Layer 7 of a small transformer language model trained on English Wikipedia (12 layers, counted from 0, width 128).
A neuron's activation on a vector x is SiLU(gate . x) times (in . x), where the dot is the dot product.
The model reads these tokens: " |" " Ch" "é" "r" " |" " " "2" ":" "14" " |\n" "|" " " "4" "."

The vector x that enters this layer's MLP at each token. A number n stands for n times 0.033.
0 " |": -39 9 12 49 28 -5 -40 -6 4 -10 27 5 17 6 23 15 5 -16 -49 18 7 11 29 39 19 26 -43 -35 -23 -11 -15 11 -1 -5 -30 -2 15 -4 -12 -18 46 -15 15 -3 -3 0 8 13 -25 -10 32 -26 24 -10 11 13 9 -8 15 -13 23 9 -2 -20 -24 18 5 -42 1 -6 6 28 26 -30 -47 10 -42 -49 -43 -35 -1 26 29 81 20 -32 21 7 -8 -16 -28 10 43 12 40 -19 -19 -26 -3 -1 -24 -45 55 19 1 15 7 12 65 10 -19 7 8 13 -39 -9 1 25 -22 10 -7 4 33 -24 -58 2 23 -11
1 " Ch": -44 -15 2 35 12 -6 -45 -42 18 1 -50 -4 -7 13 8 -4 34 -27 -21 30 26 18 38 -7 -9 12 23 -10 -41 -37 -23 15 -3 15 -30 4 35 7 0 30 37 -36 -15 22 21 -29 11 -20 -14 -36 18 4 45 -16 -5 12 28 -2 14 -8 27 -41 -21 -41 8 -51 17 -11 24 -15 24 -18 6 0 -5 2 -6 -25 -23 -6 -18 -30 -11 90 16 1 9 -18 -18 1 -35 6 8 12 18 -3 -63 -20 16 -12 -81 -21 16 6 -27 46 -17 -9 -9 38 -12 3 -6 3 -85 -23 -1 21 -1 50 -10 19 16 26 -24 -2 5 -31
2 "é": -30 6 -40 -52 7 14 -7 -9 10 52 -71 -18 -7 -3 34 29 55 -26 -5 32 -20 1 -4 -13 16 -20 -37 14 -24 38 -77 10 -27 40 3 -22 61 -3 -11 20 -7 38 21 33 10 -16 2 -13 8 -37 6 -14 30 -11 3 30 -14 -5 20 62 5 -20 -8 -32 -53 -10 38 -31 5 -29 -17 -51 24 -19 9 1 21 -24 7 3 -18 24 -17 2 12 38 -12 13 31 -2 -31 -16 17 50 42 -26 -6 6 -45 -24 22 -25 17 12 -23 57 17 -35 -26 -4 21 21 -40 1 -56 8 11 -53 9 -18 -17 -3 -4 23 -34 -9 -3 3
3 "r": -6 42 -39 -36 13 10 -19 -34 17 9 -43 -25 -46 -2 -2 -42 29 -14 50 35 24 -12 9 3 9 -35 -1 -13 -33 -10 -36 16 -32 44 -8 1 22 -6 5 10 15 -18 38 35 -19 37 16 9 17 -19 14 -40 47 8 -12 8 30 49 -32 40 -24 19 -8 -64 -3 -1 33 -15 0 11 -15 -36 32 -19 2 -11 -18 -17 -38 -40 21 2 -53 5 13 57 -51 -6 -4 -18 -17 18 8 20 -34 -26 17 11 -13 -7 -14 -22 -15 -43 15 53 3 -35 -41 -10 3 16 -48 -4 -53 -18 9 -50 24 -1 9 -4 -6 20 0 -22 27 -12
4 " |": -40 24 17 12 2 -14 -8 -13 21 -37 8 -18 9 17 17 -12 -7 -19 -33 12 -7 32 37 49 21 21 -30 -31 -22 -30 5 16 -13 25 -27 -11 22 -12 7 -4 40 5 23 29 -9 22 8 7 -28 15 42 -43 11 -6 6 43 9 -58 -25 0 9 -13 -11 5 -23 17 -7 -31 -6 -12 13 2 34 0 -7 48 -44 -29 -65 -28 0 17 16 54 15 -3 7 -3 -13 -8 0 -9 43 -17 26 -13 -3 -27 -1 -7 -22 -30 23 31 -1 18 24 -3 79 -7 -27 11 -12 37 -60 -13 4 10 4 15 -5 -21 20 5 -25 -11 52 -28
5 " ": -17 -24 1 26 32 14 -20 18 11 1 2 -21 -3 49 29 28 44 -36 -22 30 21 58 35 20 10 33 -19 -17 -36 -16 32 13 -5 -1 -32 -20 -8 1 20 -17 44 -9 33 26 -10 -8 -3 -25 -17 -4 39 -32 -21 5 12 12 -3 -46 -1 -23 15 -6 -16 -13 -23 4 -20 -20 7 -1 5 -7 18 31 5 -7 -15 -41 -54 -23 -8 36 15 60 48 -8 6 -3 -32 24 15 6 54 19 7 -16 -43 -26 14 -26 -54 -19 40 37 -9 13 11 21 -9 2 -30 -6 -9 13 -36 -37 77 8 2 41 -8 -4 19 31 -13 -23 11 -28
6 "2": -21 -12 32 7 29 8 -49 30 6 0 -37 0 -1 68 30 -28 43 -6 -9 10 17 21 -22 36 -8 -2 -1 -26 -33 -21 44 57 -9 42 2 -50 2 10 42 -6 66 -35 -3 61 -1 -18 9 -3 8 -2 36 8 -45 -20 -10 35 11 -15 20 7 25 -38 -47 -20 -6 -17 11 -10 33 -20 21 15 13 30 -35 20 -21 -39 -29 -37 -17 11 -2 18 30 -16 -1 8 -12 45 36 -19 8 20 7 -60 -8 -20 -16 -23 -17 -34 21 25 0 7 8 -6 25 3 -14 8 3 20 -29 -46 35 17 9 21 -9 -41 -13 -10 -5 -25 26 -27
7 ":": -15 -12 18 -19 0 -13 -14 9 7 9 -7 -12 -32 27 54 -11 45 -7 -15 18 21 33 -26 28 23 34 -26 -49 -25 -31 7 9 -4 14 2 -23 16 -24 12 31 64 -11 -6 56 -2 -21 -27 8 0 -23 18 -7 -46 -25 -23 29 25 -15 8 5 -4 -6 1 -17 -28 -31 -19 -45 -6 -21 0 -29 21 -20 -27 46 -38 -52 -31 29 -11 52 28 81 24 -14 17 46 -48 46 28 -7 12 -12 -6 15 -3 -52 1 -4 -45 -36 36 21 -24 18 10 15 25 23 -3 4 -23 11 -37 -45 16 -9 -3 40 -3 -19 20 7 -27 -12 10 -29
8 "14": -44 11 -33 24 31 -16 -28 -24 -11 47 -16 -25 -31 -7 27 2 55 -20 -15 32 -4 39 -19 19 23 43 -6 -26 -37 -43 23 38 -37 8 -20 -34 -15 46 29 -4 59 -34 8 37 31 24 9 -12 5 3 3 -6 17 -8 4 50 42 -48 -51 1 13 -8 -7 -27 -35 -24 13 -23 13 -33 31 13 7 14 -15 -10 -60 -17 -42 -4 5 17 -24 13 59 -27 20 22 -30 54 21 3 12 5 -1 -4 -19 -26 -1 -22 -3 -4 0 19 -27 -7 13 6 1 12 -7 39 -22 37 -33 -20 41 44 -5 -7 -22 -26 1 -16 8 -32 -2 -40
9 " |\n": -38 20 6 -12 39 -5 -8 8 37 -1 12 -20 11 -2 4 8 37 -35 -16 21 9 27 -12 35 19 14 -25 10 -1 -31 -1 11 13 19 7 21 -14 -13 -4 35 28 -11 26 34 21 13 -15 -16 18 -13 58 -2 -4 -17 -6 19 38 -49 -14 42 20 -45 -37 -52 -30 -2 -6 -29 6 -25 45 23 -15 4 -28 1 -43 -30 -36 -19 -18 27 23 67 47 -2 -2 19 -44 6 19 26 52 1 56 -28 11 -37 -23 -4 -22 -20 12 29 29 -9 19 -25 17 22 -32 -5 -14 33 -29 -24 12 34 -4 12 -7 17 55 -11 -42 25 52 -32
10 "|": -48 9 29 57 11 -10 -45 -13 17 0 41 -2 2 18 4 19 4 -20 -42 18 -1 3 20 29 20 -8 -27 -34 -18 -1 -22 6 -8 3 -20 -2 3 -6 -16 -27 32 -41 31 8 20 -2 -19 24 -25 4 40 -41 25 -19 -5 26 2 -4 -5 -14 23 -13 -32 -12 10 19 -7 -35 14 9 4 29 9 -54 -44 -1 -33 -34 -37 -22 -9 24 28 78 27 -9 -1 -8 9 -9 -24 9 53 29 17 -20 -10 -40 -14 -13 -9 -56 29 17 8 37 2 -4 45 20 -9 4 -14 23 -30 -14 6 2 -19 19 3 8 27 -32 -73 7 21 -3
11 " ": -11 -17 14 40 25 7 -41 -40 23 12 34 -27 -6 27 57 47 17 -53 -22 25 7 28 28 11 16 -33 -16 -3 -23 7 37 12 -16 -15 -29 4 -24 -2 -11 4 20 -40 33 28 14 2 -16 -10 -49 1 26 -28 -14 3 25 24 20 -20 12 -37 -9 -12 -43 10 6 26 -7 -5 24 10 28 4 5 10 5 -18 -2 -32 -30 -5 0 45 18 56 40 21 -5 -12 11 28 -24 6 59 41 12 -27 -17 -33 7 -35 -30 -26 38 -3 1 50 -3 -22 4 -1 -37 -19 -27 -18 -11 -23 70 -3 -32 29 13 -4 40 2 -22 15 17 -6
12 "4": -19 -17 52 3 17 -21 -66 -35 32 32 6 -5 -25 46 47 8 21 -22 -14 22 -4 6 -34 36 14 -59 -8 -23 -23 -8 47 51 -10 10 -5 -4 -5 26 20 4 37 -58 6 26 23 5 -31 14 -26 -12 15 10 -3 -29 14 42 45 24 9 -13 -8 -10 -57 -15 33 -9 30 -6 40 -23 8 18 -22 4 -23 -17 -20 -34 -16 -3 -22 25 -7 5 27 33 -10 6 21 39 -10 -35 19 28 13 -48 -10 -34 -37 -21 1 -33 32 -12 -2 41 0 -27 22 -11 -22 -6 -46 7 -28 -39 36 23 5 6 16 -28 15 -49 -15 14 31 0
13 ".": -11 -13 16 -21 5 -2 -30 -25 -6 53 5 -14 -34 28 95 5 -10 -49 -2 18 0 23 14 1 15 -35 -6 -30 -9 -11 -2 -5 9 27 19 -6 -15 -25 -17 16 48 -21 22 56 13 -24 -59 -4 -8 -9 9 18 -35 -25 8 31 23 -26 23 -48 -28 17 -4 21 -6 11 -17 -4 17 -15 14 13 -27 -9 -61 3 -50 -36 -32 3 5 41 -6 56 -14 18 -32 26 -32 25 -41 -12 0 18 16 -19 6 -39 -7 -8 -28 -30 22 -24 -25 50 -4 -60 7 20 -27 30 -27 1 -24 -37 -17 -7 -11 1 4 30 12 -19 -39 19 46 -4

Each question shows the input weights of one neuron of the MLP. A number n stands for n times 0.0067.

n75 gate: -9 -23 -8 6 -16 19 20 21 26 -41 4 15 2 8 -2 -38 1 -4 -29 5 -2 -1 -5 -7 25 3 14 4 5 10 -12 12 11 12 -39 -6 5 -13 -13 -37 7 -8 6 -8 2 21 -24 -42 15 -37 -10 5 -21 0 -20 19 -5 -19 6 -28 -3 7 25 22 19 20 -1 16 12 -9 -7 10 -24 13 -11 13 10 -7 -2 -4 20 -9 -7 31 -17 -7 6 14 -2 -32 30 -20 12 4 15 19 -14 -3 -14 -8 -20 19 -28 -5 16 8 -2 4 -20 9 4 4 11 -10 8 12 -1 15 37 20 -30 16 7 -15 -17 34 -21 -34
n75 in: 9 -5 -6 16 27 4 -1 16 6 22 -17 21 -25 18 19 14 -12 28 32 28 -7 20 -24 -9 13 36 4 6 15 -10 -4 27 24 10 13 -1 2 1 26 37 -1 -3 36 8 -16 1 44 12 -19 -18 10 -2 40 -26 8 -26 -24 -19 -17 -5 10 -9 -8 -5 8 -25 -6 -12 37 -3 6 -9 -8 -17 8 -27 8 16 -14 27 -9 -3 1 -13 6 -36 10 -2 11 -4 10 -16 -20 -20 2 -26 21 -12 20 -7 11 -13 6 1 -17 19 26 52 1 -18 9 27 19 11 10 -5 -10 -4 -11 11 36 -7 12 16 30 -26 21 -27
On which three tokens does it fire most, strongest first? 5 " ", 1 " Ch", 11 " "

n14 gate: -31 5 -23 -13 -35 13 3 -26 -4 25 58 7 0 8 5 21 -17 29 -2 -34 26 29 -16 11 -5 -8 15 -1 10 -51 -2 8 12 -44 6 -10 -24 1 -27 -28 12 9 -5 -3 -10 35 -25 -5 21 -11 -29 -28 28 17 -5 10 -2 -11 -4 25 19 -9 -6 -31 -30 7 -8 -1 -20 -6 11 48 -10 -23 4 13 11 -8 -3 5 7 8 36 -36 4 -8 -8 -16 24 13 7 -35 -9 -4 -17 15 12 7 -1 27 4 -18 41 -28 -9 24 19 9 9 12 8 -9 23 29 -1 13 -44 -16 -12 -3 4 -14 -4 -8 8 -36 23 31
n14 in: -34 -3 24 -13 7 -1 28 -18 -9 2 13 -4 9 9 15 17 -42 -20 10 -24 -28 41 2 22 -17 21 -16 11 21 4 15 -20 -16 28 14 -6 -1 24 3 1 12 32 21 8 -6 47 37 18 -11 15 -12 9 -15 4 -13 -23 -21 34 29 -14 -7 9 7 -49 40 -16 8 -15 -6 -48 -22 21 22 19 -41 -48 1 17 4 -23 26 -6 9 -16 -23 -1 4 11 29 14 43 23 -5 -13 -22 -36 26 -19 17 -4 -18 -15 19 12 28 -1 21 5 -43 40 -14 4 -14 0 16 12 1 -24 -9 -11 -19 22 11 1 1 4 -41 32
On which token does it fire most, and how strongly? 1 " Ch", at about 0.45

n132 gate: 11 6 -6 19 34 8 -2 -10 9 12 39 10 27 -2 -15 -20 4 12 -3 -14 -2 -5 -4 9 1 0 -10 4 6 4 -24 4 22 -18 -19 -19 7 4 -2 -6 33 15 5 2 -3 8 23 -1 -11 3 -56 18 17 2 34 32 12 43 4 -4 16 1 24 -10 35 -12 18 -10 4 -2 36 -9 38 8 -1 24 6 12 7 21 -8 -5 -28 -4 -1 10 34 14 10 38 18 4 -14 13 6 12 -20 6 -17 -16 5 14 42 9 1 49 -6 -26 17 14 18 -2 6 -20 -3 25 -16 -14 -31 -4 40 14 25 -10 16 -15 -26 14
n132 in: 45 7 8 6 9 23 -21 -20 -10 3 9 8 4 22 -18 17 11 -18 16 -11 11 32 -16 -33 -12 -1 -11 24 -8 -22 1 17 -30 16 -9 10 1 4 7 -16 -19 14 -28 8 3 -11 8 -22 -13 6 22 -4 -5 2 -40 -1 -3 22 -26 -2 9 30 -2 10 -10 17 19 13 -14 -27 -14 -11 -1 -9 -19 -2 6 0 10 -2 -4 8 -8 24 36 -32 12 -39 0 -10 -1 -37 -7 -27 -13 2 -2 15 14 13 -3 -1 4 22 47 38 -18 -17 1 22 42 25 -27 -6 28 9 -2 -33 30 -9 35 -9 -39 -17 3 1 11 -9
On which token does it fire most, and how strongly? 9 " |\n", at about 0.36

n99 gate: 6 -25 -12 -2 -4 5 4 14 -25 -17 6 -14 24 -41 3 51 -8 15 0 -10 -2 -29 -24 -16 2 -36 14 -33 27 21 19 14 2 -42 -14 26 22 5 -12 -35 -4 29 -24 -33 -42 28 -1 -17 9 27 -38 -20 25 -2 11 -11 -11 -14 1 -29 4 -34 27 -7 9 30 -18 -5 -33 -17 -8 13 5 -15 -13 -1 -23 -5 -9 11 29 -22 5 9 -16 16 21 7 1 -18 1 49 -11 40 11 12 13 7 -13 -30 4 -9 -31 -10 9 0 -19 -9 23 2 -17 -1 -1 -20 2 -10 -30 -23 5 9 35 18 9 -16 3 19 1 -4
n99 in: -14 -24 26 -1 -11 29 -21 7 37 12 12 9 -8 9 -14 -67 -27 -14 5 29 -14 18 13 -14 22 29 -5 1 9 11 -26 -5 27 7 10 -16 -12 -6 -10 20 15 -22 -5 -10 -10 3 -8 -1 -17 -6 11 17 -7 -3 -13 19 4 -3 -45 11 -17 9 18 14 -13 -22 42 23 -5 23 -14 -18 -9 2 8 28 24 -22 19 10 -18 29 9 -19 5 -11 -22 -5 1 22 28 -18 18 -53 -23 -15 24 -2 26 33 -3 -25 14 35 -11 32 -2 27 -17 -11 28 24 8 19 2 31 -37 -4 -19 21 -9 22 -2 8 -6 -42 -8 -9
On which token does it fire most? 11 " "

n212 gate: -3 -33 2 -8 -16 36 15 -6 32 -30 3 -6 -2 0 -20 20 -16 4 7 -42 27 21 0 9 35 11 44 8 -20 -2 1 32 -8 -37 26 7 24 -5 -20 0 16 1 -2 -3 -1 19 3 0 -10 13 20 -44 -18 -6 26 16 -20 13 16 12 17 -3 -12 -21 -5 -6 -1 -1 -4 17 27 1 -2 -47 20 22 -9 11 -42 -14 8 -17 14 -60 13 13 -17 9 -30 -1 2 20 -3 40 -30 4 -7 2 24 13 -2 -38 -9 3 -8 36 19 34 -19 -2 -12 5 28 1 14 -13 16 8 34 -2 7 14 -36 -30 -5 -6 -4 35
n212 in: -13 10 2 11 1 29 -34 -34 7 13 -7 -1 18 -22 4 3 28 -25 6 -9 9 30 -8 -15 -20 -21 1 15 -3 -16 -44 -20 2 10 2 -9 -17 11 2 -5 -30 9 21 16 -14 -11 -21 -30 36 -27 -41 -27 13 5 -57 -10 21 12 -9 3 10 5 -15 -15 -12 -10 -26 41 27 2 14 1 40 -22 11 -3 2 -12 -3 6 35 20 5 -33 -5 -10 -2 -11 -12 -24 13 26 -12 2 -9 12 6 -13 -2 3 -15 5 13 -10 -1 -11 26 -11 -16 24 -23 2 -1 18 10 -11 -40 10 26 11 -31 -36 27 -29 35 -3 22 18
On which token does it fire most, and how strongly? 3 "r", at about 1.7

n237 gate: 2 0 3 17 5 -11 12 39 -17 -16 -9 34 23 29 12 25 21 0 -8 -6 6 3 15 -7 2 13 1 17 -2 -18 9 -11 11 -6 -8 -15 3 4 -16 3 -24 -21 16 -38 -23 7 -45 10 0 25 -13 -15 6 -6 -7 -5 6 28 18 -19 -4 -29 17 -7 18 -19 -13 29 -8 11 18 -23 27 -7 -7 -7 -3 -34 22 -1 -9 11 17 25 -39 2 -18 8 42 34 13 2 12 13 -22 -30 17 45 2 -5 20 8 -8 -5 -6 17 -15 9 13 -39 -31 16 15 -14 4 -39 -15 34 8 -48 37 38 -5 1 16 -7 -2 -18
n237 in: -15 -23 4 19 -2 3 -4 13 17 18 -1 -2 20 24 -4 10 -18 -29 7 -11 -23 -39 -11 8 -3 -1 12 17 46 19 -35 -1 -4 -7 -15 8 26 -13 -6 -31 17 -14 -14 -5 -16 -2 28 -9 -1 -11 -1 10 23 10 -4 15 0 -18 16 16 -12 39 2 32 15 -10 -2 11 27 29 26 38 -3 13 -1 2 12 4 6 2 -22 34 -13 -17 -7 12 -15 3 -32 -3 -29 -14 -25 29 0 -3 4 2 -12 -31 -33 -7 -14 -14 3 -41 34 -40 1 -6 43 -11 -11 -8 -10 3 24 -6 -19 3 -8 2 39 18 -16 15 17 28
On which three tokens does it fire most, strongest first? 7 ":", 8 "14", 4 " |"

n238 gate: 10 -13 10 15 10 -8 12 -8 -4 -14 -17 5 5 -26 28 29 -44 -14 25 -16 9 -10 -1 -6 -41 -21 -21 45 5 -1 24 -3 -1 5 -8 8 1 -3 -5 -23 -3 21 16 -34 3 25 1 7 6 19 16 -18 -28 -41 23 -24 -11 17 3 9 5 -14 11 -8 -1 17 -19 -10 37 -26 17 -8 -7 -14 3 22 7 -18 2 25 21 37 -4 21 22 -16 23 13 4 14 35 38 -8 12 -27 1 -33 8 -45 -15 -13 5 14 6 2 -15 12 12 3 31 -3 1 11 -21 9 17 31 4 -10 -5 -7 1 -7 5 6 21 27 16
n238 in: 12 -11 -9 -7 -1 35 -5 21 -5 1 -20 23 17 9 22 1 -2 -25 -1 12 11 13 -35 -3 7 -29 1 1 14 -38 42 -40 1 -23 47 -9 -3 10 -51 -15 21 -18 29 -3 -24 -16 -18 -13 29 16 -6 6 5 23 26 -48 -9 20 -31 -15 -5 -28 0 -16 -17 15 -16 -14 29 -1 -2 -11 15 -9 -5 -17 7 1 -18 4 -5 -32 -12 3 28 31 -4 -1 -8 14 15 -28 1 34 39 20 -14 21 2 17 -26 -4 -4 3 25 2 -16 43 -12 5 -22 32 -7 25 19 -3 -1 -2 35 15 -25 -26 -28 -4 16 -4 -23 -1
On which token does it fire most, and how strongly? 5 " ", at about 0.88

n219 gate: -16 -8 -4 16 30 16 -17 30 16 7 -14 -23 5 25 -11 12 -14 11 -42 -7 24 6 20 -2 -11 12 -8 43 3 12 -3 8 -28 5 -8 -4 -8 -31 21 0 3 -13 -39 -9 -27 -8 -14 3 1 -17 -24 -7 18 63 17 22 -18 9 7 7 -20 -14 17 -5 10 -37 4 2 3 14 12 3 -7 7 27 56 -17 -27 8 19 39 7 -19 6 17 -1 -1 -4 8 -19 -10 12 -18 -12 10 -6 -15 -10 8 28 21 30 6 -3 18 -6 -8 2 -11 -8 30 21 1 10 18 12 25 5 -23 -14 -5 -5 35 -12 -23 10 12 32
n219 in: -17 6 4 -4 -21 -7 -32 34 -47 37 -1 -4 -2 1 7 32 -14 33 -2 24 -30 12 -16 4 -23 13 5 13 6 4 15 3 -19 -3 -27 -26 14 -6 30 9 -21 24 -17 -19 -1 31 -14 -10 -13 -2 10 -16 27 20 14 -12 -4 13 -18 13 -12 -8 10 3 -9 -30 1 15 12 -9 5 -3 1 -20 15 -4 24 18 14 8 17 22 27 -7 34 5 19 44 7 -4 6 -7 19 22 15 -7 10 -12 7 -10 -8 -4 9 36 42 10 16 22 21 3 1 9 5 -12 -6 -8 -16 -8 5 -29 8 -26 10 -33 1 -24 -22 10
Its two highest activations, in order, are on tokens 13 ".", 3 "r"

n1 gate: -6 32 4 21 -11 7 8 -7 -14 -5 19 22 1 -1 -13 19 23 -39 -1 8 20 -16 -32 1 -40 46 -19 57 4 8 1 -20 16 -15 19 41 3 17 5 25 -19 23 -6 -47 -16 25 20 -18 -16 -13 -24 -22 -12 -1 21 -24 -12 -29 16 -31 -31 3 -10 -19 5 20 2 61 16 -5 11 -16 1 29 -4 8 1 -17 3 -2 15 27 -20 12 -24 39 6 16 10 -7 -23 14 -9 11 10 -5 4 35 10 -11 32 -5 -7 8 33 -4 10 36 2 -12 -11 15 -27 -4 3 15 11 -2 -19 -1 -10 -26 8 5 -5 -30 -19 18
n1 in: -23 -3 4 9 -25 6 -26 -6 -3 11 9 15 -11 -19 42 -15 -6 40 15 10 7 10 -52 28 -8 36 -9 -39 3 11 -10 2 -33 -8 -1 -11 -18 -21 -16 3 28 -6 36 -3 -2 5 -4 9 16 -2 6 -22 34 -27 3 -1 17 -12 15 17 -18 -13 -2 -35 2 -35 -4 4 8 -9 -15 32 -3 -1 14 8 23 10 16 9 -27 3 8 -23 45 5 -14 31 0 -13 -7 -15 -8 26 -8 9 9 -8 0 11 19 31 0 -3 -35 -10 -30 10 -5 -1 -52 17 32 13 15 25 33 12 31 -14 -6 51 -1 -11 -30 17 -1 10
On which token does it fire most, and how strongly? 4 " |", at about 0.15

n189 gate: -10 9 -13 -37 -5 0 -7 21 -40 -9 -8 11 17 34 8 -9 8 -41 47 10 41 -11 -10 4 9 18 -9 -47 7 -27 -23 -24 0 5 -17 -27 -8 -32 9 -4 32 12 4 11 -3 9 0 18 11 -8 -20 -21 12 45 -23 31 27 7 9 -4 32 -1 -25 -23 -1 9 -18 40 9 8 6 25 -15 -7 32 -9 1 14 -10 32 52 -8 6 -14 24 -14 0 -26 -5 -29 -7 -6 -8 1 -16 8 1 -2 2 -34 22 18 35 -23 36 -16 -16 9 -16 8 -24 -11 11 37 17 7 -6 13 -28 5 16 -36 -17 -13 40 -16 16 -4
n189 in: 8 4 -4 28 10 -18 12 15 -16 -37 -19 -30 18 -3 -18 -51 -7 -15 9 1 -7 16 7 18 -14 -38 40 -34 -26 -19 5 -11 -26 10 -22 -14 6 13 29 0 -4 -11 -11 -16 18 -21 -33 -2 -19 -6 -14 -5 21 -6 1 29 -31 -9 -22 14 -2 20 -5 -47 5 13 -5 33 5 -3 -13 -22 -2 2 -14 18 1 20 -17 40 -9 -32 -4 26 -14 32 10 35 17 -6 2 13 5 1 16 11 11 4 4 -9 -17 -19 -7 1 -18 13 -11 -15 -10 -9 11 1 -27 10 10 19 -21 32 -23 -19 -27 11 9 -27 -11 25 -16 -12
Its two highest activations, in order, are on tokens 3 "r", 8 "14"

n120 gate: -22 17 -1 -10 22 -3 -39 7 -8 -10 10 13 -2 -14 6 46 -11 -16 -8 18 6 -18 -31 12 7 -25 -3 36 39 -6 -2 14 48 -10 3 -20 -6 -4 23 -12 -18 23 -6 -8 21 -23 7 9 12 -21 34 -35 17 -31 11 -3 3 8 -6 8 6 6 36 -2 5 -4 25 -3 -25 -40 -7 35 3 14 -6 -8 24 5 -8 15 20 -7 -15 -12 -9 -5 5 -8 12 -5 25 34 -10 17 -26 -24 48 15 -13 -20 27 24 11 -16 0 2 11 -31 -15 -17 -25 6 -7 -34 -7 2 10 -17 -9 4 10 -20 6 17 -18 30 -13 -8
n120 in: -22 -10 0 -20 -16 -15 -19 2 5 12 35 -10 40 -6 9 36 -12 3 13 28 1 -1 -3 34 -2 8 1 19 -18 -10 4 33 4 1 -4 -30 -3 2 -6 -8 -30 5 10 -13 -15 7 4 -7 7 -20 23 -33 -26 -7 -30 -24 21 12 0 6 -14 -1 5 17 10 -25 40 -4 -5 11 -24 9 18 -2 -8 -13 -6 27 -7 -10 16 8 -39 -18 -16 -30 -10 32 -2 2 -7 -5 -11 23 23 4 44 24 -17 -11 9 -2 -5 -22 -24 7 47 46 -15 -13 -7 -5 -2 2 -20 -19 21 -13 28 20 34 -1 -7 3 7 3 -31 -1
On which token does it fire most, and how strongly? 2 "é", at about 1.3

n68 gate: 45 -2 2 -22 -1 -17 24 -16 17 -16 -3 21 -23 1 -1 36 6 22 -11 -12 -9 16 -35 -21 10 5 12 -20 -8 10 11 -1 -1 -6 -3 25 28 10 -13 -7 -30 -13 -22 -14 31 -39 -21 7 1 22 8 -22 -29 -15 -21 1 26 17 -24 -24 21 -16 27 15 13 -14 32 -6 -15 9 1 27 -4 34 -26 1 -6 -28 21 -10 -7 -2 8 16 -4 -34 -43 -14 -3 -2 -6 1 16 16 -15 6 38 3 -21 29 -11 -9 -32 6 -20 12 -39 -8 -8 -13 20 -7 2 1 -18 -6 -6 -32 -22 1 -24 -4 -25 -15 9 10 21 21
n68 in: -29 27 -8 -1 -9 -35 -10 3 -18 -10 4 4 20 -7 13 -24 -10 -10 -20 21 28 11 36 -4 -36 -19 15 3 6 9 -29 28 -19 12 15 8 -6 -1 32 -21 -15 -2 -2 27 -13 9 23 0 -34 -21 -13 -5 4 26 -11 22 -18 2 1 19 -16 33 1 11 -12 -8 -14 12 -1 26 -6 2 -33 5 25 31 -4 31 -17 -2 25 -7 8 -12 -3 2 14 8 4 20 4 -10 -17 26 35 -14 -48 -3 2 4 42 9 -1 -5 16 -14 11 -10 -8 2 -41 -28 8 12 -22 -15 -10 20 9 -11 -26 -1 32 -12 -7 14 -13 -6
On which token does it fire most? 5 " "

n266 gate: 8 -8 37 39 -8 7 -25 -10 -16 -11 5 -5 9 26 -16 -16 8 25 -8 -2 -5 -12 13 -15 2 -11 18 -7 -20 -17 11 7 27 -16 4 -19 7 -8 -5 -8 -29 9 1 -32 1 3 -16 -3 17 -16 20 -19 4 19 -15 -23 -8 16 6 13 10 -31 -10 16 -16 -15 -19 -19 22 -9 -14 1 -1 -4 0 21 -14 14 -18 -14 45 -17 -25 8 -20 12 1 -3 -23 -14 37 -18 30 -22 1 -4 10 -19 -15 3 13 -4 2 -28 17 -18 19 3 39 26 -5 13 19 10 4 4 11 -26 18 14 -27 11 -15 1 -7 22 -16 -31
n266 in: -6 8 -16 -23 4 -5 -23 19 7 -43 -15 -13 32 6 -12 -27 -7 9 -28 -6 0 26 3 -31 14 8 -3 2 -1 2 4 -8 -7 2 -18 -7 -8 -9 -40 -7 0 -12 17 -4 -9 -5 20 29 -5 -13 5 -8 -19 -20 -7 32 -14 15 9 13 -21 5 26 -13 14 -5 -17 12 1 6 6 4 25 11 14 -5 38 -33 -7 -28 -43 19 -33 -35 -23 5 -16 -14 14 6 -21 -11 25 1 32 23 13 3 -5 -2 -10 15 -5 -23 -29 15 -4 -32 1 -29 -12 -4 -16 -2 -36 7 2 4 15 24 20 3 5 14 33 7 -34 -5
On which token does it fire most? 4 " |"

n153 gate: 9 -18 27 8 4 -11 -7 10 29 -36 24 25 30 1 20 20 -21 21 -5 -6 11 19 -27 37 -20 25 -20 -7 -18 7 -20 -25 -6 -12 -2 -18 -18 1 28 -19 6 17 -10 -12 -5 25 -3 -11 19 -45 -34 -7 -10 1 -2 12 -20 9 -10 30 4 11 -6 -16 15 7 1 9 -8 -15 24 19 -34 0 -6 -12 -39 -1 11 33 2 4 0 -23 -1 1 -27 -32 -14 -7 -30 4 9 35 -3 18 -39 6 5 -10 -16 2 -19 -4 4 16 -17 30 -56 -7 -6 -12 5 10 -10 10 -6 21 -15 18 7 -18 14 -44 6 7 -10 7
n153 in: 2 -3 -20 31 17 47 -56 -4 -34 24 -6 -30 27 -5 -15 18 1 -17 25 27 20 -1 -26 -3 6 -2 -19 -5 27 -6 -17 5 9 36 7 23 -2 -16 35 24 -7 -26 2 -1 7 -17 21 -14 -12 29 -11 -13 -4 -15 8 22 8 17 4 -10 -4 22 -15 -31 -33 21 8 15 15 -1 -19 -40 -27 18 -16 21 2 18 38 17 26 -13 -5 4 -15 -2 -25 2 6 16 -24 50 3 7 -4 13 9 -21 -5 -21 40 14 -17 -19 -7 10 -22 -6 26 -39 -19 13 -4 -4 20 -18 1 8 -22 -28 -15 -5 -31 -2 -6 6 -11 -12
On which token does it fire most? 4 " |"

n108 gate: 27 -30 -3 -4 11 -2 -34 -1 28 -24 -34 15 10 1 -15 -23 -12 -23 -10 -6 7 19 -5 -5 2 -3 23 -11 14 33 1 -20 21 -22 -7 -14 9 -40 1 -19 -24 18 11 16 -4 9 3 -13 9 -21 70 -15 36 -31 4 7 5 -12 12 -34 -24 8 -16 40 -7 6 10 20 -18 -8 12 9 -6 3 10 7 1 -28 -7 7 -11 16 1 8 4 -4 -9 21 23 -27 13 -7 -24 -6 7 -17 10 33 -19 22 -36 -8 23 11 -11 -11 11 -11 0 -18 2 -4 20 -20 18 27 -30 -30 -18 3 6 -19 -27 15 28 10 27 -17
n108 in: -9 7 4 6 11 0 -3 -8 -8 -32 -26 -4 10 -7 -15 19 -4 -4 28 -45 -15 24 -2 4 -12 -31 17 4 17 45 -6 -2 9 -5 -18 -8 0 6 6 -4 -18 -19 4 -1 -4 22 20 -27 -16 0 18 10 -8 -12 8 18 36 -22 -13 -30 -37 -9 1 28 18 6 26 16 12 13 7 -22 6 4 -2 -15 0 16 -27 10 -15 -19 -12 8 -4 15 -17 -11 11 -10 7 -12 8 -11 8 4 -1 19 23 -25 -2 18 -15 -3 -13 -2 -4 21 2 -20 -5 -38 2 5 -12 -5 0 25 21 -22 9 -14 24 18 27 19 5 17
On which three tokens does it fire most, strongest first? 7 ":", 10 "|", 9 " |\n"